Layer 3 of a small transformer language model trained on English Wikipedia (8 layers, counted from 0, width 128).
A neuron's activation on a vector x is SiLU(gate . x) times (in . x), where the dot is the dot product.

Input weights of the MLP neurons that the questions are about. A number n stands for (n - 500) times 0.0005.
n4 gate: 578 729 562 644 481 492 549 457 453 622 520 673 358 740 554 424 493 462 381 415 463 381 192 617 573 559 612 462 524 414 635 290 630 558 515 519 638 675 400 590 732 737 416 398 365 562 399 431 404 590 647 511 504 447 556 239 437 529 313 609 584 489 482 526 527 527 592 461 359 591 559 563 415 489 633 508 638 335 344 408 492 818 511 563 531 419 452 526 824 374 616 530 144 763 431 485 482 437 500 680 477 584 635 688 489 580 468 826 454 620 448 148 742 515 380 642 541 287 430 592 521 554 468 522 564 571 354 508
n11 gate: 403 638 469 676 338 450 426 537 518 319 474 475 550 652 614 448 397 493 535 424 356 444 651 482 688 589 33 493 665 531 463 416 521 287 557 511 549 567 403 468 521 451 724 536 298 572 659 534 461 484 447 689 568 379 322 595 521 745 589 478 500 581 373 682 479 356 642 561 579 482 583 408 486 425 429 573 459 459 747 660 442 623 486 811 609 400 428 482 430 746 524 410 464 553 558 437 452 451 451 544 493 470 599 496 474 585 437 452 399 279 708 476 659 320 417 707 299 613 373 657 441 616 451 458 615 341 390 620
n93 gate: 615 299 280 335 458 517 324 706 530 380 538 468 577 627 558 255 567 301 774 466 456 653 463 697 321 415 583 611 71 685 746 555 508 393 389 562 444 526 591 504 525 585 426 511 489 375 496 471 640 525 341 657 653 417 333 975 532 690 488 622 269 492 512 504 637 508 457 467 574 619 388 610 154 330 751 741 437 424 512 569 618 513 512 559 613 620 460 618 410 596 686 219 620 400 334 305 492 401 423 458 381 414 504 527 387 553 462 547 842 468 332 428 677 457 404 586 650 483 596 640 327 471 414 496 414 384 360 385
n142 gate: 631 341 642 525 488 637 577 353 484 614 524 561 398 684 283 496 466 394 325 449 395 789 274 361 457 464 445 352 396 321 376 417 622 445 309 689 691 440 700 347 718 469 714 385 395 674 434 439 570 531 635 580 452 597 484 655 391 404 668 627 352 493 504 628 539 594 512 543 640 453 568 548 524 317 488 440 500 724 504 647 611 536 669 500 520 814 571 635 304 265 523 523 735 492 360 458 395 439 431 424 473 561 384 717 525 611 569 500 536 711 341 375 638 299 540 507 388 393 752 344 229 666 292 554 614 549 301 477
n149 gate: 266 374 454 602 594 642 467 331 538 426 550 393 392 401 532 621 647 526 540 236 281 351 618 363 636 461 270 623 465 453 444 530 562 512 396 379 489 342 470 636 787 581 608 743 503 470 389 438 463 754 500 462 347 466 414 511 626 652 557 645 578 468 670 389 481 504 605 515 228 422 787 523 292 464 683 305 796 434 540 531 279 390 467 473 386 460 353 279 474 478 562 631 616 591 557 522 568 479 456 331 612 492 718 676 442 370 364 488 466 482 398 522 476 347 530 402 658 528 406 526 566 595 277 478 512 737 579 559
n151 gate: 285 423 680 373 682 466 466 454 658 482 699 711 553 497 539 425 572 500 511 665 439 434 366 661 443 356 709 376 395 478 567 496 357 561 158 394 566 608 409 552 429 812 436 614 444 202 668 546 715 516 582 398 607 514 520 561 435 257 500 519 508 618 551 525 300 530 543 637 436 459 504 512 386 626 658 450 123 550 301 453 462 546 437 643 515 504 377 437 660 533 600 570 455 404 443 552 438 528 452 465 496 653 561 578 510 428 457 465 565 604 445 613 433 205 607 561 649 151 442 481 525 408 768 197 508 285 488 410
n259 gate: 340 592 740 222 642 523 643 270 243 383 580 428 531 396 427 545 487 527 680 556 445 444 500 524 361 528 747 580 320 415 413 340 438 722 624 463 412 578 550 388 597 612 587 454 587 449 340 619 601 474 556 491 535 519 524 490 568 626 597 562 567 433 730 568 645 449 588 476 341 580 568 583 564 506 747 445 398 476 412 665 507 152 550 332 633 549 481 569 553 347 392 484 527 489 494 457 597 438 434 345 590 385 381 408 377 475 670 545 340 556 582 396 547 452 640 591 576 641 461 527 470 561 419 622 451 625 528 324
n4 in: 519 590 546 602 374 597 448 307 516 466 638 654 560 599 561 336 446 386 740 695 604 527 413 434 524 688 606 572 446 453 290 467 398 513 496 711 622 319 666 559 520 516 713 208 470 606 440 612 347 651 389 575 408 519 622 401 714 491 423 323 520 489 477 674 476 545 542 480 262 356 504 454 585 558 424 591 619 457 504 711 598 316 448 364 778 457 659 671 492 406 863 543 367 398 406 528 423 455 651 752 878 576 469 870 596 633 450 320 202 587 437 488 526 711 402 566 571 432 383 246 709 680 475 591 626 651 556 464
n11 in: 435 588 556 387 580 621 314 748 603 523 464 520 516 487 415 247 517 427 446 304 683 534 589 521 409 633 636 811 382 466 597 624 527 395 493 392 564 584 246 340 690 565 462 529 410 496 504 413 417 512 462 336 605 503 410 655 687 563 550 458 264 408 517 483 521 699 540 507 533 466 544 518 426 380 680 578 441 766 503 449 627 489 367 539 222 520 643 490 623 577 568 378 507 419 671 640 583 628 408 582 251 348 606 534 427 402 683 471 637 544 449 534 503 507 419 566 449 522 406 535 565 325 598 537 417 586 390 755
n93 in: 590 493 483 444 688 245 432 544 606 402 504 331 774 516 409 328 466 518 601 520 510 601 676 540 500 411 500 557 338 514 467 358 601 691 679 547 521 506 381 514 379 458 479 441 214 435 378 581 647 310 383 457 524 665 616 573 645 462 342 562 253 422 462 486 478 446 511 431 364 386 403 482 612 527 600 438 643 487 699 365 318 693 599 691 249 455 431 528 539 646 598 552 575 587 645 461 528 328 426 445 361 616 411 300 516 543 623 478 500 570 413 576 353 510 281 351 168 481 503 572 397 558 282 430 545 344 679 646
n142 in: 534 578 423 511 294 599 562 703 485 534 602 572 415 407 538 485 423 533 457 578 514 486 414 426 740 579 625 383 677 212 463 333 546 512 558 507 365 375 606 479 595 342 289 647 486 574 485 314 599 271 460 541 725 584 500 403 532 641 679 560 248 548 549 556 467 496 790 493 396 536 348 410 566 563 442 388 583 181 190 672 452 433 457 500 355 461 514 507 626 624 689 482 621 430 405 655 507 497 396 545 478 610 524 432 523 400 519 443 711 339 415 433 391 403 429 262 694 462 468 372 387 700 443 393 561 455 333 670
n149 in: 352 777 357 542 624 702 539 405 747 636 436 625 750 520 545 509 606 363 273 316 525 461 405 446 553 364 447 750 333 474 561 518 303 586 500 318 564 468 531 513 478 465 382 504 292 362 262 504 227 534 457 328 337 326 697 352 686 467 728 630 425 571 581 318 641 301 550 193 347 557 645 626 544 483 758 716 730 574 869 468 357 625 327 554 594 483 623 396 539 457 633 543 293 495 386 704 652 342 725 590 180 633 761 341 480 359 340 299 513 561 585 393 377 165 433 536 405 523 593 715 432 576 523 478 578 746 369 430
n151 in: 289 289 376 496 463 366 618 427 557 493 600 598 503 396 458 593 561 683 330 610 447 323 529 375 504 416 780 470 611 363 428 349 334 564 537 496 518 527 318 507 589 358 411 639 448 643 520 529 526 542 617 576 384 708 539 387 386 472 319 387 526 335 772 183 444 921 535 395 703 334 565 591 549 440 518 169 482 536 594 465 417 330 591 329 379 568 518 515 445 428 554 522 470 696 447 346 365 613 518 382 637 461 383 407 568 476 573 739 339 573 413 565 590 549 451 550 580 391 561 433 426 451 543 587 539 846 543 390
n259 in: 521 366 605 491 354 610 509 707 568 388 669 656 648 476 595 413 475 655 569 762 403 556 600 347 375 436 496 430 178 393 693 567 500 457 526 544 573 492 341 548 513 635 443 351 520 612 748 279 584 531 604 561 387 419 404 478 649 613 416 774 496 450 576 343 367 150 279 585 519 693 299 527 473 618 575 631 143 185 431 472 424 352 413 563 818 526 407 617 557 372 388 547 173 626 579 478 441 727 695 681 509 390 635 890 710 363 696 298 402 387 624 752 500 395 921 432 522 477 428 606 631 669 306 435 541 642 495 382

Each question shows a token from some text and the vector x that enters the MLP there. A number n stands for (n - 500) times 0.015.

" in": 508 516 360 557 422 507 408 485 633 448 595 526 616 467 533 289 603 579 423 410 497 506 286 428 401 434 589 494 469 459 452 453 461 369 680 534 497 652 523 349 418 550 491 405 571 406 630 527 420 519 559 500 577 460 575 624 304 555 531 435 633 510 570 523 500 549 488 497 425 374 470 405 675 498 512 414 359 592 610 539 524 566 565 492 541 521 550 329 501 558 481 478 526 482 577 517 578 499 500 527 520 565 495 515 527 461 548 534 469 589 501 528 478 557 489 392 559 405 451 534 346 787 473 516 383 549 617 528
Which neuron lights up most? n151

" Prince": 637 457 457 479 365 478 470 465 580 423 506 544 552 506 339 422 571 427 440 394 544 495 521 468 530 550 483 391 518 721 320 582 622 402 670 630 461 600 471 505 377 436 492 561 523 525 395 559 296 493 431 453 591 552 444 628 370 355 483 484 570 398 506 436 580 556 347 516 580 560 544 314 593 456 640 478 482 471 521 453 432 653 596 452 494 545 571 406 479 403 453 509 494 421 491 476 671 614 584 604 523 523 577 602 484 425 502 500 528 495 596 554 563 485 456 518 686 437 365 462 450 555 471 605 398 514 472 584
Which neuron lights up most? n259

"ert": 496 564 503 516 399 486 472 427 643 418 609 440 598 558 349 413 559 522 492 397 600 415 541 560 590 575 518 356 545 574 538 531 408 477 707 572 524 454 412 470 492 494 346 385 500 469 614 673 401 390 524 561 522 452 310 534 516 350 437 373 569 550 526 476 549 490 450 538 491 389 437 456 348 470 627 403 357 635 510 556 547 530 704 454 560 566 584 582 488 429 441 553 434 520 615 539 416 459 551 550 456 588 437 632 595 462 498 518 520 534 633 470 378 429 477 369 520 493 530 496 435 694 523 547 454 413 424 531
Which two neurons fire most, strongest first? n149, n151

" carry": 563 508 416 549 422 616 362 502 626 515 591 540 598 519 475 374 543 605 438 303 557 355 561 542 554 614 600 444 529 481 488 614 503 561 555 467 489 606 465 542 451 626 525 485 448 368 548 641 380 432 548 432 499 412 362 566 402 537 633 479 691 527 520 429 626 502 334 633 433 551 324 462 559 502 605 362 431 565 596 573 481 562 657 412 417 447 445 449 519 475 516 467 394 518 611 453 537 410 538 487 505 534 476 582 587 383 590 629 497 610 456 530 524 546 441 447 542 535 420 410 344 513 499 583 584 655 518 694
The three highest activations, in order: n142, n149, n259

" Ad": 386 470 440 548 289 477 420 562 534 428 533 492 543 485 468 477 596 465 326 406 545 487 593 507 512 646 487 425 489 588 478 564 526 445 530 442 496 664 467 455 477 506 526 547 363 544 603 621 424 463 526 708 609 488 448 593 384 355 416 412 506 371 581 534 518 486 427 414 473 475 637 484 610 550 368 517 463 600 553 704 499 625 629 444 562 612 538 439 496 437 417 457 487 450 665 506 487 516 479 594 384 687 562 572 597 382 623 643 489 416 616 609 439 524 483 492 598 597 407 450 374 539 501 470 515 506 410 551
Which neuron lights up most? n11

",": 541 494 347 402 465 488 533 538 530 417 472 585 792 401 412 444 570 496 405 357 512 474 525 566 447 325 618 559 526 474 405 438 546 363 606 472 589 502 545 569 495 564 524 427 604 466 466 540 467 523 460 484 633 360 433 469 480 554 645 513 524 447 541 414 562 670 427 513 257 522 430 523 621 462 629 523 479 428 534 542 540 563 473 352 602 650 524 506 466 467 460 539 525 554 533 466 514 417 488 523 473 564 498 528 620 452 442 584 428 448 512 434 409 413 375 369 632 393 466 491 278 591 446 541 515 517 515 560
The most active neuron and its activation: n149, at about 0.67

" 28": 586 505 431 444 419 564 321 533 636 314 638 517 580 434 403 341 569 618 357 391 447 417 456 571 464 417 547 408 580 619 522 502 431 589 602 502 589 545 553 396 325 517 569 472 501 432 619 584 427 495 565 442 478 544 599 569 392 432 386 403 430 540 581 560 613 487 489 333 517 427 473 473 460 440 497 483 493 555 419 670 501 404 649 456 400 497 482 365 531 453 503 518 434 544 600 616 539 374 570 478 519 478 479 569 612 318 357 599 492 534 572 497 460 424 531 548 542 588 530 507 415 446 464 648 490 339 432 625
Which neuron lights up most? n151

"able": 541 550 510 400 458 497 275 361 517 485 651 501 660 519 454 516 529 421 493 429 668 431 545 497 452 414 509 400 568 527 438 592 489 482 757 573 527 481 473 545 602 422 352 357 551 493 454 550 339 341 413 510 585 390 574 402 394 561 519 409 689 493 508 459 479 491 502 557 495 419 503 454 570 458 524 376 484 525 552 548 545 667 506 466 536 473 586 494 414 412 546 391 470 547 660 525 516 522 536 481 564 586 547 653 502 360 463 634 558 508 573 474 371 509 539 307 588 450 407 532 446 544 453 627 583 462 501 522
Which neuron lights up most? n4

"ma": 483 479 338 433 470 364 477 380 671 542 565 617 623 423 398 399 526 446 494 463 582 393 543 411 607 472 519 454 510 445 459 599 410 488 566 553 552 471 636 507 407 370 534 399 452 448 504 529 420 396 465 599 656 526 398 598 486 344 436 537 503 486 588 372 397 587 364 373 593 620 453 546 414 556 623 521 219 510 477 482 463 567 577 563 474 558 601 439 473 611 291 502 409 589 580 559 563 470 493 511 557 546 563 446 559 447 452 554 501 545 508 588 463 437 437 333 607 416 550 525 464 470 505 542 360 346 547 473
Which neuron lights up most? n151

" Tr": 563 442 220 480 454 438 359 503 611 597 455 581 520 474 449 581 603 558 360 319 566 480 624 685 433 739 589 403 534 551 439 610 565 516 494 478 355 604 624 458 601 442 477 423 539 544 460 526 343 499 561 604 651 480 495 671 535 344 409 451 601 486 580 398 670 542 447 422 400 546 431 424 551 566 546 461 435 552 521 643 485 598 595 425 438 576 514 495 462 447 399 523 411 492 398 502 570 454 566 601 611 615 494 516 425 439 558 486 512 454 538 571 552 540 539 383 528 419 556 442 458 519 391 519 511 548 492 630
Which neuron lights up most? n259

" than": 557 593 397 481 369 519 383 542 576 385 525 532 705 546 457 336 582 470 397 426 512 483 475 536 431 370 556 455 491 356 479 519 569 455 634 585 538 561 447 475 487 492 578 357 539 427 415 643 376 377 629 510 580 377 434 500 534 669 548 388 565 513 516 437 529 426 485 525 425 442 601 387 539 451 589 516 441 585 630 522 439 577 551 665 572 459 549 430 430 430 415 560 424 447 512 623 457 458 524 609 574 480 504 531 568 483 335 542 388 564 536 541 582 476 561 509 653 346 352 495 308 470 425 498 411 626 621 453
The most active neuron and its activation: n4, at about 0.9

" elect": 625 560 407 350 301 435 398 371 666 479 605 523 519 584 421 442 468 490 314 488 481 547 531 513 457 552 598 532 374 548 389 563 510 526 602 527 551 443 538 571 437 383 524 437 509 415 539 513 510 449 594 550 488 521 375 462 397 465 425 458 696 350 431 435 616 453 388 406 553 576 479 352 606 500 536 550 548 541 502 552 510 463 553 390 560 490 408 371 460 543 596 472 250 541 446 395 526 490 634 549 511 659 440 570 582 531 604 474 503 495 409 494 530 584 447 377 525 484 257 471 399 380 494 496 471 532 572 611
Which neuron lights up most? n4

"urn": 562 664 537 398 207 514 440 350 505 400 579 556 511 630 446 408 628 471 361 305 497 447 530 562 535 467 511 467 555 561 497 578 356 455 641 528 519 513 583 473 423 642 333 459 453 448 561 518 346 379 446 509 510 452 488 506 391 428 529 477 705 491 554 492 515 495 487 468 505 590 466 529 450 549 473 436 447 618 478 622 423 563 684 507 562 540 539 520 456 289 549 508 483 418 648 539 522 392 511 608 512 549 540 583 528 534 439 536 519 554 765 551 445 570 512 570 582 485 522 485 400 542 458 519 511 396 523 592
The most active neuron and its activation: n4, at about 0.49

"a": 530 563 358 570 307 538 386 464 462 589 604 679 624 407 462 391 470 523 466 387 623 431 585 480 550 570 598 504 469 543 502 558 521 517 537 536 502 518 652 482 318 419 547 473 586 470 620 454 274 529 511 631 534 519 475 559 434 432 562 368 551 580 578 400 575 456 557 352 421 526 354 535 614 599 553 566 404 444 491 573 511 412 565 416 541 530 508 530 413 563 333 460 509 596 560 489 492 369 602 637 471 613 643 433 613 460 367 478 434 477 649 558 454 490 470 372 496 468 437 465 446 562 448 341 488 451 500 554
Which neuron lights up most? n151

" of": 517 385 404 611 475 469 505 489 607 451 548 549 705 530 402 403 609 523 443 517 534 394 446 447 356 466 638 392 448 522 468 443 468 423 789 548 456 579 511 457 400 569 422 424 563 237 485 627 453 464 592 498 545 445 448 585 456 466 681 512 487 465 572 506 526 652 393 615 415 474 485 425 558 513 580 513 359 525 577 441 539 573 568 548 449 499 516 546 512 488 461 515 463 451 634 477 498 451 486 601 516 518 480 378 536 384 541 621 470 516 496 508 489 519 452 508 562 386 429 405 222 567 479 579 483 544 658 562
The most active neuron and its activation: n151, at about 1.1

"ader": 475 496 519 427 319 509 453 390 558 414 390 529 519 615 300 465 628 619 414 367 595 422 523 483 517 574 524 380 517 537 318 605 411 342 543 528 493 453 566 449 481 520 458 410 506 420 543 651 312 470 476 410 633 446 290 665 413 313 502 384 612 459 597 546 538 600 416 376 552 619 525 460 456 397 472 396 392 589 444 581 495 556 587 435 482 463 637 380 470 411 451 529 457 432 547 458 569 509 576 582 502 638 432 502 531 593 532 508 550 475 598 553 445 431 390 441 592 445 495 574 491 427 470 509 483 453 505 441
Which neuron lights up most? n259

"e": 534 442 376 495 400 443 417 421 577 567 671 625 564 606 427 390 494 582 473 397 637 385 545 403 554 467 544 434 593 485 557 535 600 538 533 534 581 526 557 450 438 408 454 375 479 330 705 500 334 461 558 465 415 441 535 552 435 465 605 532 538 549 558 314 593 609 558 442 566 495 469 560 431 559 581 394 334 526 494 397 565 585 560 432 548 499 557 460 421 542 466 427 560 554 589 507 501 519 640 520 346 595 472 612 633 384 441 600 463 614 586 599 433 489 390 408 488 400 564 494 435 631 399 561 541 608 525 642
Which neuron lights up most? n151

" experiment": 584 523 474 429 349 495 338 523 661 363 460 505 544 582 501 506 608 462 346 511 598 396 535 476 558 651 671 445 640 508 386 538 413 375 547 630 607 570 507 446 471 452 554 483 468 338 512 530 448 451 558 491 595 413 446 620 436 415 553 393 648 423 399 449 525 562 397 542 509 481 380 435 450 617 523 329 420 537 592 440 472 625 615 440 488 574 495 459 491 414 540 621 424 511 599 556 544 450 510 680 455 660 567 477 525 458 629 504 566 582 575 423 508 433 365 302 459 413 510 430 426 537 474 551 573 454 476 562
The three highest activations, in order: n259, n151, n142

" significant": 545 527 435 403 514 540 256 586 506 511 486 566 579 502 475 532 630 464 512 441 551 375 578 458 481 595 527 453 526 486 417 667 515 440 621 479 571 415 553 493 525 560 499 445 529 436 515 590 392 299 389 552 549 455 414 435 462 588 529 400 640 356 490 569 623 403 537 490 499 390 526 437 532 443 465 545 446 519 568 539 503 668 525 478 362 506 379 544 439 432 556 529 441 471 541 319 507 506 623 628 420 678 555 500 580 433 441 641 408 487 549 475 517 493 438 283 681 427 434 496 402 602 533 664 326 485 421 562
The most active neuron and its activation: n259, at about 0.22

" March": 556 540 373 490 415 578 369 490 691 327 454 521 506 527 376 375 485 602 343 466 525 426 579 522 403 502 708 361 594 564 540 521 481 527 566 549 461 575 556 476 426 474 642 585 506 474 585 532 501 457 444 501 500 511 552 628 347 295 387 434 595 467 524 500 665 584 442 484 457 516 469 507 474 492 488 510 570 477 566 544 379 475 597 405 419 496 501 380 458 485 459 567 525 493 515 449 437 503 617 531 374 467 625 628 538 446 476 623 584 436 721 620 499 506 400 500 407 461 443 469 333 648 442 701 568 486 549 603
Which two neurons fire most, strongest first? n259, n4

" Sul": 520 493 406 367 375 495 449 561 610 524 420 559 408 553 405 554 565 472 380 364 533 414 558 471 502 669 538 464 492 639 440 487 593 396 591 588 422 427 502 389 445 500 522 450 523 558 504 511 377 561 447 583 636 620 315 699 486 333 475 436 473 382 634 478 496 475 244 389 399 504 599 389 535 525 498 507 325 443 608 519 417 628 639 453 529 434 612 310 473 453 435 536 398 396 577 595 540 543 614 545 527 634 519 418 491 488 397 553 459 497 498 610 535 533 583 441 579 471 447 463 381 425 395 547 439 454 544 583
Which neuron lights up most? n142

" typically": 585 551 390 540 457 440 363 576 569 464 475 570 604 525 508 401 530 459 384 497 523 408 492 568 530 296 587 377 625 406 311 550 431 415 546 514 508 578 534 487 447 587 534 465 467 333 460 488 374 310 415 525 598 534 357 461 526 556 376 402 662 467 552 475 489 600 438 529 385 422 356 557 588 545 514 454 394 484 664 546 475 636 498 366 454 508 515 486 417 572 594 433 497 573 547 501 511 617 560 577 493 563 584 520 690 342 405 631 383 544 468 424 479 338 470 390 516 516 500 535 447 507 470 479 407 587 547 647
Which neuron lights up most? n151